Layer 5 of a small transformer language model trained on English Wikipedia (8 layers, counted from 0, width 96).
Take only the direct path to the model's output, skipping the later layers: a vector added to the residual stream pushes a token's score in proportion to its dot product with that token's output vector.

Output vectors of the tokens that the questions are about. A number n stands for n times 0.019.
" g": -4 11 2 -9 5 -20 -19 -7 5 -8 -26 4 4 4 -10 -4 13 -19 -14 11 11 5 -12 -1 -1 -32 -11 -6 13 27 -5 1 -11 5 8 9 -6 -5 7 -9 -4 12 -7 -7 4 6 -41 7 2 -8 -6 -4 -5 -17 4 10 8 11 -21 -4 -12 9 10 -5 0 8 5 10 1 -18 17 -13 -7 -16 -16 16 3 -4 4 3 6 -4 -18 9 -1 7 19 -10 6 28 36 -9 5 7 -16 12
"ct": -24 -5 2 -16 17 -26 22 7 10 1 -30 12 19 22 -2 -35 -26 17 -14 11 17 4 -51 -6 26 -13 -25 21 12 -40 -10 -10 -39 -32 17 -9 -14 2 -5 5 5 -8 23 -24 9 6 -31 -38 15 35 22 17 -16 -1 -15 13 -21 19 -20 -11 11 22 21 29 -24 -6 30 -2 -6 24 25 7 -9 -3 8 -23 -52 13 10 55 -9 6 -6 2 -1 -16 34 -14 2 26 48 7 6 -23 -29 -41
"&": -6 9 -11 14 14 8 -3 -8 -5 -21 25 7 26 14 3 17 -23 8 -2 11 4 -20 -24 -10 28 -2 28 -4 17 2 -2 0 -14 -6 -6 -2 0 -21 19 19 7 -2 8 4 -8 -4 -19 -29 -42 -8 -3 8 35 27 -14 8 3 -1 -7 -3 -25 -29 -8 -13 2 6 1 -11 -37 50 33 -16 -27 7 -12 -11 -7 -25 1 1 -29 2 -5 8 -20 15 1 -1 -20 31 19 0 -20 -12 -11 -24
"ce": -3 -5 38 -5 4 15 57 -15 -2 -28 -6 9 -1 -5 5 -14 8 -24 3 5 -6 4 -48 -5 12 5 -18 13 60 0 -4 0 -26 -16 12 -5 -20 -11 -11 -43 32 -21 -21 29 -67 -8 -16 -29 22 27 -33 32 9 -2 47 -18 3 14 -3 -6 -7 14 -7 15 -10 -12 9 3 -26 37 9 34 2 -14 27 17 -18 -5 21 53 -21 -4 5 7 -20 -33 35 -6 -23 -1 7 3 -16 16 8 -34
"*": 5 -46 9 10 9 -6 24 4 -10 9 -2 -34 -8 6 23 6 -15 10 0 -20 -2 -18 10 -6 19 -14 22 16 21 -23 -1 -3 -12 24 -6 3 -30 -9 -26 -11 -1 1 -3 -11 -37 17 -60 -27 14 20 3 31 1 17 -22 8 -1 1 -5 -1 22 -29 -19 23 5 -16 -19 -12 2 48 12 15 -32 -24 10 -28 -1 -30 -1 29 -3 13 21 19 16 19 31 11 6 22 -33 -5 13 -12 -27 -22
"on": 27 5 -8 -16 -2 22 25 -16 15 17 8 -12 -18 35 5 32 -4 -5 18 13 14 -13 3 2 -4 -22 -27 10 32 -3 8 16 -13 -25 -10 14 -4 -28 -8 -18 22 15 34 22 7 -13 38 20 -1 0 -5 10 1 3 5 13 -41 32 -9 -13 34 -24 -16 4 -1 14 16 -18 29 29 -33 15 11 12 10 -1 13 -8 -3 3 -3 -34 25 14 6 2 6 19 -9 2 -3 10 12 21 -29 -13
"f": -21 8 16 -47 0 -3 7 -1 19 -23 12 -17 3 24 23 -31 -6 -6 -26 14 3 -35 -7 1 3 -3 -3 -19 -17 -5 -29 7 7 -13 15 12 -19 13 24 -17 18 -16 5 5 40 25 -12 9 8 5 -7 11 -13 -25 19 -15 -28 6 -10 -18 -21 20 -5 -12 7 -5 -17 14 26 -2 -25 2 -1 2 -15 10 -44 4 -4 43 -2 6 2 5 -37 -10 2 -21 21 -1 -2 -7 -27 40 18 -28
"`": -20 -31 5 -3 3 34 38 15 21 27 -26 7 -17 44 23 -3 -8 13 -15 -18 4 -10 -37 -27 23 -83 26 18 82 -7 8 0 -15 29 -1 -6 -26 -1 -26 -30 -9 15 -21 -1 -30 5 -58 -15 13 -33 -11 7 27 10 3 0 -23 -17 -51 12 5 -35 1 25 7 36 8 3 -9 73 13 8 -11 -34 15 2 -12 -23 12 39 -43 16 -12 25 -7 -24 81 11 -34 96 -18 -11 26 5 -75 -29
" He": -14 -11 -7 4 -33 9 2 -3 5 -8 -15 21 -10 17 -13 -13 -5 -4 5 -8 -2 -22 -15 -4 11 -39 22 17 4 -12 0 3 -16 -17 13 11 4 -6 15 -25 12 -12 0 12 -12 -24 -48 19 0 10 -19 5 15 13 8 -12 -32 -19 -24 23 -7 -6 -6 18 5 -2 7 -27 -13 5 11 16 -14 5 25 1 23 -16 -10 -3 -8 32 -10 7 -9 -17 40 13 -15 7 5 -5 8 0 -3 9
"ame": -9 -17 16 61 1 19 29 3 4 14 -38 8 15 -35 11 2 -23 31 -10 -1 2 19 -26 -6 3 -46 -22 7 32 -15 22 25 -28 -5 -32 -29 -21 -27 2 -13 -20 26 -1 16 -4 -26 18 6 19 1 7 27 30 4 50 10 -30 18 -32 36 -19 -37 7 -6 -6 17 33 30 -35 45 13 4 -4 -5 15 17 -12 -8 -14 37 15 -14 1 24 9 -6 54 2 4 4 -3 -22 3 27 -21 -62
"n": 9 -32 30 1 -38 -6 36 21 5 2 2 -18 13 -13 -15 0 -4 -11 -15 -14 5 -39 21 1 -8 23 12 4 32 -19 0 -29 -19 -4 1 30 -1 7 14 -45 -6 20 -4 -4 7 -4 0 17 5 25 18 12 -7 6 10 10 18 42 -3 -30 5 9 3 0 -6 -16 -7 -4 15 -2 -8 12 -31 -16 1 2 -23 13 9 -8 -12 7 18 -4 12 9 23 8 -20 5 44 -11 -23 -18 29 -45
"ity": -37 -15 -28 -18 18 9 33 -23 3 22 -18 29 -30 -22 40 -51 -18 30 5 5 25 -8 -10 -6 -4 -54 -12 10 30 2 14 24 5 -19 -6 1 -45 14 -16 -33 13 16 -4 -9 -15 -29 14 -38 -12 7 4 9 -7 30 14 9 20 -24 -38 35 5 -27 13 -16 -21 -23 15 20 -8 29 21 -10 -12 -7 10 17 4 18 -24 30 -20 7 25 5 -37 2 10 21 11 -16 36 15 35 -11 -46 3
" –": -1 -6 -13 -6 -14 12 7 16 -24 5 13 -22 -10 15 9 18 -10 -15 -7 -18 13 -4 -2 -2 7 -45 -11 24 2 10 -13 10 -19 -2 -6 -9 -11 17 -16 -10 -3 25 -9 13 -27 4 -45 18 20 9 -3 -20 1 -2 4 21 -4 12 -2 27 -23 1 -2 -7 17 9 5 3 -22 31 28 -7 -9 -22 -13 -8 -19 -4 -8 6 -2 7 16 11 -3 -3 27 -16 4 9 -1 16 2 -14 -8 21
"ers": -32 -2 -12 4 11 6 -8 -27 -8 39 -13 -18 32 11 -4 23 -25 -5 -7 -22 -20 -2 -9 -4 -11 -14 17 36 31 17 -16 -3 17 -16 3 -33 -3 7 38 28 13 -5 1 -38 31 -19 -10 -12 -7 -22 23 -6 13 57 -12 -15 -3 -4 -22 -37 18 -31 -13 -1 31 13 26 15 16 17 16 30 21 -14 11 15 -7 -2 -11 6 -5 2 42 5 17 -43 31 -3 5 17 24 2 0 9 10 -26
"ound": -4 -31 -7 22 -1 -7 43 5 -18 15 -1 -33 13 20 15 -47 -17 -25 -3 -24 -5 19 -45 -9 44 -34 34 11 47 -16 2 -5 -6 -12 -12 -12 -13 12 -4 -46 -7 0 25 -18 7 29 25 -27 11 -12 -7 -1 26 39 -17 1 -45 14 -15 9 10 -14 15 -8 -10 14 19 -1 -31 41 3 18 -31 8 10 -15 -23 -16 -8 53 19 19 -11 26 26 10 -3 27 -6 42 -1 3 15 14 -42 -20
"ut": -3 -18 16 -21 10 -5 -8 3 -28 -2 -7 -25 10 15 3 -15 -28 6 -4 30 -5 23 -28 -1 -6 -11 -4 -7 18 -19 -5 -10 -23 5 23 -20 18 -53 7 -4 -16 -11 20 7 18 -12 5 5 -16 7 20 15 -12 0 11 20 -18 -48 -48 -22 12 8 22 14 6 35 -4 24 7 33 23 1 -28 -5 -2 7 -17 23 0 18 -3 -21 0 -2 -22 29 8 10 -24 15 26 -3 8 34 -24 -41
"ich": -40 0 15 -10 -5 21 51 7 -2 -24 -12 -4 11 24 2 12 -19 -38 4 -9 24 -3 -32 -3 11 -43 27 -8 -25 -5 12 17 -33 -25 21 -18 11 27 -32 -21 2 -1 3 13 33 -16 14 25 -5 -22 -8 9 34 11 7 1 10 -15 -6 -11 -8 -21 10 -5 -9 6 -7 -13 -24 32 27 -6 -19 -11 1 -19 -25 -21 -5 54 -28 5 17 19 10 -14 3 25 -21 8 -7 -10 -22 -41 -29 -18
"F": -12 -19 8 -17 36 19 1 -1 19 -19 10 2 -5 46 14 -2 31 -16 5 12 13 -7 2 -2 7 2 -2 -14 -24 -2 -20 2 -9 -16 5 -14 -24 -5 23 -15 3 21 -7 -18 2 20 -7 -5 -18 6 13 7 24 -6 0 6 -15 -28 -2 13 5 2 -3 14 -11 -1 15 12 -5 49 24 -14 -11 4 4 0 12 -13 -21 26 -4 6 -23 1 -5 -6 23 7 3 24 -3 -14 -13 -8 -14 -61
"ag": -31 -9 7 -2 -26 -15 8 -4 7 2 0 -24 11 50 -16 -15 17 -12 -16 24 8 -23 -2 -4 -9 -50 -2 6 13 14 7 31 -8 6 -39 9 -2 -12 1 13 21 3 -5 18 1 11 42 13 13 -33 12 -7 10 -3 -16 5 -11 -26 4 -19 -2 -3 17 7 -20 -16 22 25 13 27 -30 13 -6 -30 40 3 -28 4 17 -10 10 8 -3 12 -4 -17 -5 3 -2 15 11 -1 13 -7 -25 -35
" |": 13 -22 -11 13 -7 -22 -3 -2 -5 -5 -6 -3 7 -9 -14 25 19 24 17 -4 -3 15 2 4 -19 17 -12 6 -14 -9 6 9 11 18 -15 17 -16 -9 -7 12 1 -12 16 8 -4 -4 -36 -4 -9 -6 -16 -2 8 -1 -7 8 12 -9 10 -2 -24 2 -6 14 -3 -9 -11 -27 15 15 18 -15 9 -2 15 -19 -20 34 -30 21 -2 0 2 -6 -2 -8 4 8 2 -17 -14 14 19 2 8 19
"nt": 2 -35 6 -15 -18 -12 24 12 1 0 -14 26 34 1 6 -14 -11 9 -31 0 30 -30 -1 -7 4 4 7 29 78 11 -4 -26 -14 21 12 37 -21 -2 -18 -27 10 4 -25 4 9 -5 -32 -19 23 21 -8 -29 -7 7 -14 -19 -15 16 -13 -9 15 -2 29 9 5 -14 -15 5 -12 60 -8 -8 -28 -30 -3 -16 -14 7 22 37 -27 -6 -32 31 -3 -17 41 -5 -7 -15 22 -9 11 4 -21 -46
"am": 0 -1 -10 19 -25 37 1 -24 -23 -7 -19 45 26 1 1 9 -11 -5 0 -20 -8 15 -7 1 3 -18 -5 34 12 24 9 8 -16 -9 -4 -2 -18 1 3 7 -29 0 2 24 -7 -15 44 10 3 -2 -2 -6 36 14 4 -22 -41 9 -13 1 -21 -7 -14 -13 -10 -7 9 3 0 22 0 33 -9 6 -10 -16 -26 19 17 -12 15 -11 14 -13 -18 9 -1 12 -4 -3 -5 -23 5 5 -7 -34
" ": 5 -3 -13 0 -3 -13 -31 0 -10 11 11 -2 1 7 20 17 12 -15 6 1 12 14 -1 6 12 13 -5 -1 -12 15 -7 13 13 -11 2 11 3 0 -18 -3 2 9 3 -10 -23 11 -12 13 23 28 9 -12 -12 -25 12 -9 -7 22 6 -10 -8 19 1 -14 -3 -8 2 0 -2 -31 11 6 11 23 -9 19 23 0 -10 -10 6 7 11 -14 10 -2 -22 10 7 1 16 1 -8 -13 18 16
"her": 32 4 -19 -39 -11 47 -2 -14 10 22 -17 -13 -20 10 12 -20 -29 9 -12 4 32 -32 -22 -4 4 -33 17 33 39 -11 20 -3 -7 -8 19 -24 -5 -11 5 -9 -5 -15 24 -2 3 33 1 -1 -63 -35 -24 10 10 -9 28 -44 -15 -17 -8 27 -1 -26 21 7 14 7 -18 -24 4 31 4 -4 -27 -49 -4 16 6 -9 4 -7 -15 26 -2 7 -25 -28 39 -13 -32 19 -18 -8 -34 -23 -2 -6
"ember": -11 5 2 -24 -28 3 26 3 22 37 -36 -44 -5 44 4 7 3 -40 -16 -1 3 14 -23 -8 7 -38 30 39 15 -27 6 6 21 -17 -24 -10 30 -28 4 -20 20 -12 -11 -31 8 16 -15 -27 8 -15 19 -26 21 -20 48 -6 -19 31 -38 -14 11 -20 10 20 0 8 -14 1 -3 87 31 -47 1 1 22 -3 16 -1 -24 43 -8 17 -2 -14 -22 14 47 13 -12 11 -25 16 6 16 -16 -52
"ent": -13 12 0 -20 0 2 32 -22 -17 22 -27 6 17 2 -5 -10 -21 6 28 4 -15 16 -31 -2 14 -27 20 21 63 -1 -17 -31 22 -20 31 -16 -24 -8 -1 12 33 4 -5 -7 -6 -11 22 -17 -18 -33 28 -30 8 12 15 3 13 15 -9 -6 36 -28 5 -3 10 -3 -38 -6 9 44 -18 -39 -38 -23 8 12 15 -10 -14 -2 1 -3 -11 31 -17 16 34 14 -7 -6 18 -4 31 -2 4 -18
"ing": -35 17 3 4 1 -10 33 -15 -21 51 4 -26 42 -20 -12 13 -20 -10 -17 -7 -30 -24 11 -1 2 -14 27 32 28 -14 3 4 24 -14 9 15 -44 -2 22 -15 -18 42 15 -2 15 15 19 6 -4 -23 -5 1 8 16 8 -3 -30 3 -9 -15 0 -5 -7 20 -7 23 38 18 14 5 11 24 -5 -42 21 11 -1 -14 0 2 -11 9 13 4 5 18 -18 13 -20 26 1 -1 -26 -4 -6 -6
"ot": 12 -25 13 -11 -8 33 38 -16 9 4 3 -14 10 11 -10 4 -9 10 -22 12 4 10 -24 0 -21 -32 -22 16 1 -3 -20 2 8 -17 41 10 15 -8 -9 10 -32 11 -17 8 -5 4 29 -4 8 -12 2 7 6 -19 0 -22 -5 -4 -18 -20 21 -29 -4 -14 -5 14 -13 12 -4 22 9 38 18 30 49 5 -20 -10 -10 4 12 -31 -15 29 -7 -4 31 1 -16 31 5 16 29 9 -18 -17
"ect": -6 -9 -13 -1 10 28 8 5 10 9 3 -23 -2 24 -3 1 -45 26 9 30 -9 -4 -30 -7 14 -35 -2 -5 58 -16 -1 22 23 -12 -14 -35 -34 42 -1 -10 -3 0 -6 -32 -22 29 9 -13 16 -7 1 -17 -4 -1 9 -23 -15 15 -21 -5 23 -16 -15 -10 -4 12 1 -25 -6 36 2 -18 -32 -34 38 -25 -23 -33 29 69 18 -3 13 1 35 -11 25 4 8 5 7 -31 -7 15 -36 -61
"ill": -29 -10 10 7 -41 -14 12 14 22 19 4 5 -5 21 -12 -3 -25 -31 -18 -36 19 16 -37 -1 -1 -17 33 20 45 31 -23 -7 4 -3 4 -6 -5 18 -1 -6 0 -7 0 12 11 -26 17 2 -16 -1 -28 0 20 -9 -11 -4 5 4 -12 -23 21 25 12 -1 15 -12 -21 7 25 39 -11 9 -30 -12 35 -38 8 -8 1 17 -19 -11 -15 22 8 7 18 28 -1 33 -10 -21 8 1 -57 7

Each question shows what one neuron of this layer's MLP adds at an activation of 1. A number n stands for n times 0.014.

n49: 8 0 -1 2 -8 -13 -3 12 18 13 -5 -14 -22 -15 2 21 17 -7 2 10 15 0 -25 5 -1 41 4 -3 -7 -3 22 5 -4 -13 -20 14 12 -6 -37 -17 -21 29 -2 -17 -32 5 -7 -1 12 2 -4 5 -3 30 6 -14 1 27 7 12 -9 13 6 -21 -7 1 2 1 2 8 7 1 -4 -6 2 1 -1 1 -6 16 13 -7 11 -7 12 -2 17 4 21 -10 -13 14 -3 6 -3 11
Which of these tokens does it push up most? " "

n110: 2 -14 6 4 -9 4 -3 1 -2 -2 -6 12 14 15 7 13 -5 -5 -9 6 -6 -26 0 -38 -10 -17 2 23 0 1 1 8 1 -16 -6 5 6 8 6 -7 12 35 -15 -3 -5 0 4 -6 20 5 -14 16 7 11 17 -2 -9 14 -20 11 4 2 -17 7 11 -8 -5 -15 0 -4 4 13 2 11 -13 -10 7 -7 -2 9 4 17 6 -16 -8 -5 -3 14 -16 10 -8 29 10 2 10 -10
Which of these tokens does it push down most? "ut"

n288: -12 0 7 4 1 28 18 -12 -8 -1 -7 -8 -12 6 4 -2 -15 -20 21 -6 19 -6 -9 -47 -10 15 -3 2 -9 4 3 -9 22 -12 -16 1 -10 17 -24 -4 -3 0 8 -4 11 -11 -1 -30 -5 -17 -28 -16 8 -11 -5 -5 3 17 0 0 17 -2 -3 13 -16 -17 -12 -6 13 5 8 -8 16 20 -8 0 -15 7 5 -11 3 21 20 2 -13 -7 -4 1 2 -10 14 2 -18 -1 -9 -2
Which of these tokens does it push down most? "ut"

n118: 9 -22 -21 9 -5 -9 -3 -7 12 -3 4 -2 -22 -7 -4 -22 -15 10 -20 -10 16 15 19 -15 -1 1 15 6 -2 -7 7 -7 9 -7 -3 11 -28 -4 8 0 -13 -9 -4 -3 25 -8 7 -12 -21 29 0 7 -8 6 -4 42 -25 9 14 -9 3 5 -1 8 -1 32 -6 10 -15 -11 3 8 -6 17 -1 -12 -3 -7 -9 -11 7 36 12 18 -1 3 6 -16 -2 6 -7 -2 12 -21 -8 -5
Which of these tokens does it push up most? "ound"

n53: 4 -3 -1 -8 -7 -10 13 9 -5 -13 6 14 7 -5 6 -1 -25 4 2 12 11 -16 -16 21 -38 10 6 4 -11 5 -11 -19 -1 7 -4 23 18 19 -7 11 11 -6 -8 0 -28 -30 -19 1 17 11 15 -19 -4 -9 15 11 19 12 8 -13 -1 -4 19 -5 -15 21 1 -8 15 -5 11 -21 -12 -16 8 5 5 -1 -6 -1 -10 12 11 -10 12 1 -11 6 -18 -14 4 16 6 13 18 -15
Which of these tokens does it push up most? "n"

n48: -2 -3 10 17 -19 -5 5 11 -14 -13 -21 -13 -3 -9 13 5 -26 8 8 21 -17 -2 15 34 -1 12 -7 16 3 13 14 11 27 15 7 -8 -4 -3 0 -26 -10 -9 4 -1 -15 11 2 -13 5 -14 4 -1 -13 -5 -4 20 12 -16 -20 13 -29 -12 19 8 10 -15 12 -12 13 8 0 -1 5 19 10 2 6 17 -20 -2 5 -9 -20 -20 -10 18 -7 -4 -5 -17 -20 14 -6 -11 8 4
Which two tokens does it push up most, strongest first? " |", "ity"

n10: 21 -14 1 -7 8 -13 8 -4 -1 -14 2 25 7 2 2 5 2 -12 -15 -7 7 31 20 -8 -8 0 11 -6 2 30 12 -5 13 -14 -13 -8 -17 -23 9 -4 6 14 6 -3 2 14 18 17 -5 -20 -7 -9 9 17 -6 6 6 27 -19 14 -17 -10 17 16 -26 -3 -17 4 18 -26 -11 4 4 10 -12 13 -5 8 -30 5 -2 -14 -4 0 -1 -9 -10 -3 -24 1 -7 -1 3 -1 0 -2
Which of these tokens does it push up most? "am"

n34: 25 -15 -7 -10 13 -12 2 -8 16 -13 -17 -17 8 -8 12 15 13 7 1 20 -15 -20 1 -8 -13 -2 4 5 -16 -10 -11 6 10 10 -13 -3 5 3 -8 8 -29 17 -6 8 6 11 -7 -15 -8 10 -13 -4 -16 -5 2 13 15 -5 21 -26 -32 9 2 20 7 -16 -18 -30 18 13 0 -10 15 -8 13 16 11 2 27 -14 0 -29 -10 -3 2 0 5 -16 0 -10 -18 21 12 2 -2 11
Which of these tokens does it push up most? " |"

n229: 20 -33 7 3 0 6 -2 7 5 5 11 -9 19 -16 25 3 -1 -2 -1 16 15 3 11 -29 7 -13 19 -9 -21 -17 -6 9 9 -6 5 17 7 10 1 -16 8 14 22 -3 -21 -16 7 2 0 11 8 2 14 10 -30 -19 -1 2 1 21 12 -17 2 -2 12 0 5 10 2 -2 8 7 10 -3 5 -45 -12 -23 -2 9 -9 11 -15 -2 -10 7 11 -11 -4 8 2 -6 -20 -13 -1 17
Which two tokens does it push up most, strongest first? "*", "ound"

n144: 0 -9 -2 -27 8 -11 -4 11 8 10 -47 -21 -17 8 2 5 17 16 -3 7 0 19 9 -2 -11 -25 0 2 2 -5 -2 13 13 3 14 10 -5 1 4 5 -12 14 -16 23 -7 -2 3 19 6 15 4 -14 -12 -41 -8 -10 5 20 20 14 -17 -22 3 -10 0 -2 -12 7 36 0 -11 9 0 -2 -24 9 -14 5 24 3 6 10 -14 -5 12 7 -4 8 -10 8 16 -2 18 -4 -7 0
Which of these tokens does it push up most? " g"

n315: 15 -8 -14 -1 3 -28 20 10 4 28 -22 12 2 4 13 -7 -7 -13 4 -1 -6 -10 23 -11 3 -3 -11 -15 -20 10 14 -24 24 0 -34 7 -8 -7 12 9 2 11 -3 -4 0 21 15 -21 13 5 -6 2 -27 1 -1 -13 -5 -3 12 -4 -16 18 -18 -2 -19 8 22 -4 17 -8 2 -11 -5 -15 -22 6 -13 -5 5 0 8 -4 -6 13 -10 11 -10 -19 -11 -14 13 2 -33 -2 3 9
Which of these tokens does it push up most? "ing"

n295: 2 28 15 -28 4 -21 2 1 5 1 20 -2 1 10 16 -4 11 4 -8 -1 15 11 -6 -12 -6 -11 -4 8 3 4 -6 6 4 -20 -11 8 -29 -10 0 18 -4 -12 -18 9 -2 5 6 -15 -20 2 11 12 -6 1 -11 -7 -6 9 -11 -26 -4 10 5 13 9 4 -10 1 -11 -7 -6 5 -4 5 14 -24 3 29 4 -7 4 6 -3 -3 25 31 -7 -6 -5 24 16 -3 -3 17 2 -23
Which of these tokens does it push up most? "ct"

n294: -24 10 27 0 -10 28 12 10 -9 -11 4 -11 12 10 19 11 -18 -12 7 -4 10 8 3 -12 -19 18 9 5 18 1 -19 -2 14 -25 -7 -16 14 1 -13 -1 14 5 -1 -11 4 9 -6 -21 0 -11 -13 -9 -7 6 24 18 4 -1 -3 13 9 8 5 1 7 0 1 -32 -18 17 3 -16 2 -7 3 11 16 6 14 -8 1 12 10 9 -15 9 -23 10 3 -5 4 11 4 -11 -9 11
Which two tokens does it push up most, strongest first? "ember", "ent"

n301: 9 -24 22 -13 8 2 -25 -7 -13 -17 24 -1 1 12 5 19 -19 -11 -11 1 -3 -3 26 24 9 -11 2 -9 5 20 6 -10 4 -6 8 2 -4 -6 -6 -40 -1 -9 14 0 -11 10 3 -1 2 8 14 1 14 -11 4 -15 -19 -16 11 0 3 -4 -5 3 3 -23 13 -6 -8 -9 -7 -21 -6 6 3 11 -3 15 14 -9 -21 7 -21 -7 4 -13 -15 5 6 14 -19 13 -3 -21 2 11
Which of these tokens does it push down most? "ame"

n372: -25 21 -8 10 -10 7 -18 -11 -10 -26 2 -3 24 -16 -7 13 -9 12 12 1 3 6 1 -17 10 1 13 0 18 18 -1 7 3 15 -23 35 0 -4 -5 1 27 -28 10 -20 17 1 11 -11 5 -7 -2 0 -16 15 4 11 12 3 -5 4 0 2 -22 -5 -1 -19 1 21 -16 22 18 -22 -44 -1 22 19 12 -2 8 -26 10 -1 11 4 5 8 14 -18 4 5 -4 -26 -10 1 -10 28
Which two tokens does it push up most, strongest first? "&", "ent"

n168: 15 -9 5 -1 17 9 13 -7 1 -12 -14 -2 -4 -23 29 -8 -16 1 -5 2 22 13 0 30 -3 6 -2 -19 10 -8 -10 -14 -2 5 8 5 4 6 2 10 14 -9 -6 -11 1 0 5 19 5 0 15 7 -17 -5 -10 3 23 0 -19 8 -7 1 -5 -5 10 -5 8 -7 -9 17 0 22 -22 5 1 -7 0 1 1 20 18 -1 22 16 19 -3 -3 12 10 13 12 19 9 -14 -15 30
Which of these tokens does it push down most? "ember"

n173: -16 3 -11 1 10 13 0 11 -18 15 3 10 23 23 -3 11 16 -21 12 6 25 -9 -10 17 6 15 4 9 8 1 -10 36 -8 4 18 10 19 -12 15 -14 3 12 -28 15 0 -4 11 -4 -9 6 6 3 18 -16 9 2 3 -35 18 0 -4 -12 3 -23 1 9 -25 20 -22 -11 -14 0 10 -8 -17 22 5 -4 1 6 10 -7 -6 22 1 25 -2 18 12 7 -1 0 7 5 -8 -29
Which of these tokens does it push up most? "F"

n272: -21 -8 -15 -10 7 -3 -4 -18 -6 5 12 -14 -2 -10 -6 -1 0 -17 14 -4 -10 4 -7 38 -3 -12 15 21 10 -11 -22 14 15 -3 19 3 -12 8 -12 9 0 -2 -43 -2 -4 13 6 -20 -4 -9 15 -12 9 -7 -8 12 11 -14 10 -9 -6 1 19 -15 13 -6 5 -5 -25 -6 19 -10 11 6 8 -20 -8 -2 -11 -8 -4 4 2 12 -6 6 8 11 8 -6 -20 12 16 12 0 3
Which of these tokens does it push up most? "ent"

n291: 21 10 11 8 -2 -4 -8 13 -15 -16 -5 -23 3 -7 -6 -6 5 9 19 17 -3 0 9 12 9 -14 -22 4 -1 -14 1 12 -9 7 1 -15 11 2 32 1 -11 -3 27 7 -19 10 7 7 -14 10 8 32 -21 -5 16 -7 -20 -10 -12 1 -5 22 27 12 -29 -1 9 -1 1 -7 -8 -6 -4 -7 -25 -9 8 2 11 -1 3 0 -1 -3 -10 -5 -30 9 -8 7 -10 -23 -28 -5 -22 -4
Which of these tokens does it push up most? "ut"

n326: -10 4 -20 9 9 11 -1 3 -6 -7 -4 -1 -2 -19 1 -1 0 -5 1 0 0 -18 2 7 7 13 -23 2 4 8 -18 27 5 16 11 -9 4 12 -2 1 -4 -9 6 -11 -4 -5 -23 5 -18 -1 -16 3 -13 -3 -6 2 -23 3 -7 27 -9 -3 -5 -5 10 2 -4 12 -20 -2 18 -1 -24 -18 2 -14 19 -2 25 9 17 -26 13 -8 -16 2 11 -4 -7 -8 0 14 -9 -15 -23 19
Which of these tokens does it push up most? " –"

n88: 9 8 10 23 -6 -7 -14 6 15 -4 -10 -8 -8 -13 -11 7 14 6 18 11 5 19 15 38 0 12 -5 -14 -14 4 -10 11 -19 8 7 9 -3 -3 13 12 -7 -17 4 7 20 -5 -16 1 4 6 -16 12 -10 2 -2 -5 1 -7 -6 20 0 -8 -7 14 0 -20 4 -2 -9 -22 -7 -2 5 9 8 -16 11 3 20 7 6 3 15 6 -21 -5 -9 -12 2 9 -3 10 10 8 5 5
Which of these tokens does it push up most? " |"

n155: -8 -8 0 -5 17 -2 -34 -2 9 35 -4 11 -5 13 -1 -10 0 19 6 10 11 18 27 26 9 -8 7 8 -3 2 15 -3 34 2 20 -4 0 -5 11 30 5 -16 9 -12 -7 -18 -4 -4 -5 22 21 12 -10 6 -8 0 24 -3 -2 -2 7 -15 1 -3 -8 10 1 4 27 4 -9 0 2 3 -20 -16 -5 4 10 -7 2 4 -1 23 -25 8 -18 -6 -22 16 31 -1 2 4 6 -15
Which of these tokens does it push down most? "ce"

n54: -24 -14 -11 3 -13 -12 1 12 -5 11 -7 6 -8 -9 10 20 -20 -34 -7 6 17 -8 8 -18 -2 13 -3 -7 0 27 -13 5 19 -3 6 9 4 -1 -14 -14 -13 8 2 14 -19 -5 -17 11 10 -23 -14 0 0 -37 19 11 7 21 -6 28 12 -4 -2 3 -6 -9 -15 -16 -4 -19 -14 -2 13 18 0 13 2 -11 32 0 17 3 10 -25 -9 17 -23 -5 5 -16 31 -11 -1 -14 -13 14
Which two tokens does it push up most, strongest first? " ", " g"

n251: -9 -6 -17 0 8 2 24 8 10 2 15 -25 -17 -18 5 5 -13 13 13 -4 -4 22 10 8 -2 22 6 -2 -15 -6 -11 -23 20 -6 -12 20 -9 -22 -15 -6 9 -3 -24 -22 14 -2 -1 -1 -11 0 -13 -21 0 4 0 -3 -24 0 10 21 -6 12 17 -6 -5 26 1 0 8 -17 8 3 -1 -21 25 -7 -5 -6 4 14 -10 17 -5 8 -18 -4 2 -15 3 0 -5 4 -28 7 5 7
Which two tokens does it push up most, strongest first? "ing", "f"

n27: -16 2 23 18 -14 23 -8 -4 -3 -13 -20 11 -23 4 -9 -5 -9 17 12 -4 -13 -2 1 10 -17 -4 42 -8 -31 -27 13 -7 33 7 10 10 -19 4 -8 -6 2 9 -6 -8 20 17 2 0 -25 8 6 13 9 -10 2 -2 8 8 -15 8 9 -8 -13 16 5 -3 0 6 -15 8 -9 1 -4 3 -1 18 12 11 18 -1 -20 -15 -1 18 -1 -5 -20 -4 -8 7 30 -16 -2 -4 13 10
Which of these tokens does it push down most? " –"

n35: 13 -13 -5 -1 -5 -1 -6 26 -4 8 2 -12 -27 -3 6 -6 -2 5 12 11 -29 0 -14 1 0 0 13 7 3 32 -20 -23 1 15 8 -17 4 -7 7 19 -23 -4 5 -5 -10 -3 0 -1 -17 16 0 -5 -1 -36 23 10 -12 13 -21 -1 1 24 8 -1 13 -2 5 4 -7 0 16 -16 8 -9 14 6 9 10 -13 3 -11 -5 -9 13 19 10 -15 3 -6 -11 15 1 -21 -15 3 7
Which of these tokens does it push down most? "ag"

n343: 0 -1 -9 11 -6 12 -25 -16 -2 0 1 -6 -6 -9 -3 19 -5 -12 1 11 4 -21 12 -7 -17 6 11 8 -5 6 -10 -2 10 0 13 19 -9 -9 17 5 -4 7 12 -9 37 6 -7 9 -8 6 -23 8 -6 3 1 1 -8 9 -3 -21 -13 4 6 4 3 13 -10 4 -6 8 -1 -4 0 -31 -5 13 -10 11 14 -9 -7 3 4 0 0 -6 21 -29 7 -5 10 12 -3 9 16 10
Which of these tokens does it push down most? "ound"

n68: -5 -16 -4 12 -3 -4 2 6 17 11 -3 0 -4 -4 -33 -7 -7 -11 -7 4 11 -45 25 -1 -11 7 24 17 6 2 -19 12 25 -8 4 5 -12 4 -9 -7 -5 1 -2 10 -13 30 34 26 4 4 -5 5 12 -18 16 0 -7 1 15 -3 2 -25 4 14 15 9 0 3 10 20 17 5 -11 27 7 -17 23 -9 14 5 -10 14 -5 4 -9 4 -19 11 2 -18 9 30 19 -21 -2 -9
Which of these tokens does it push up most? "ing"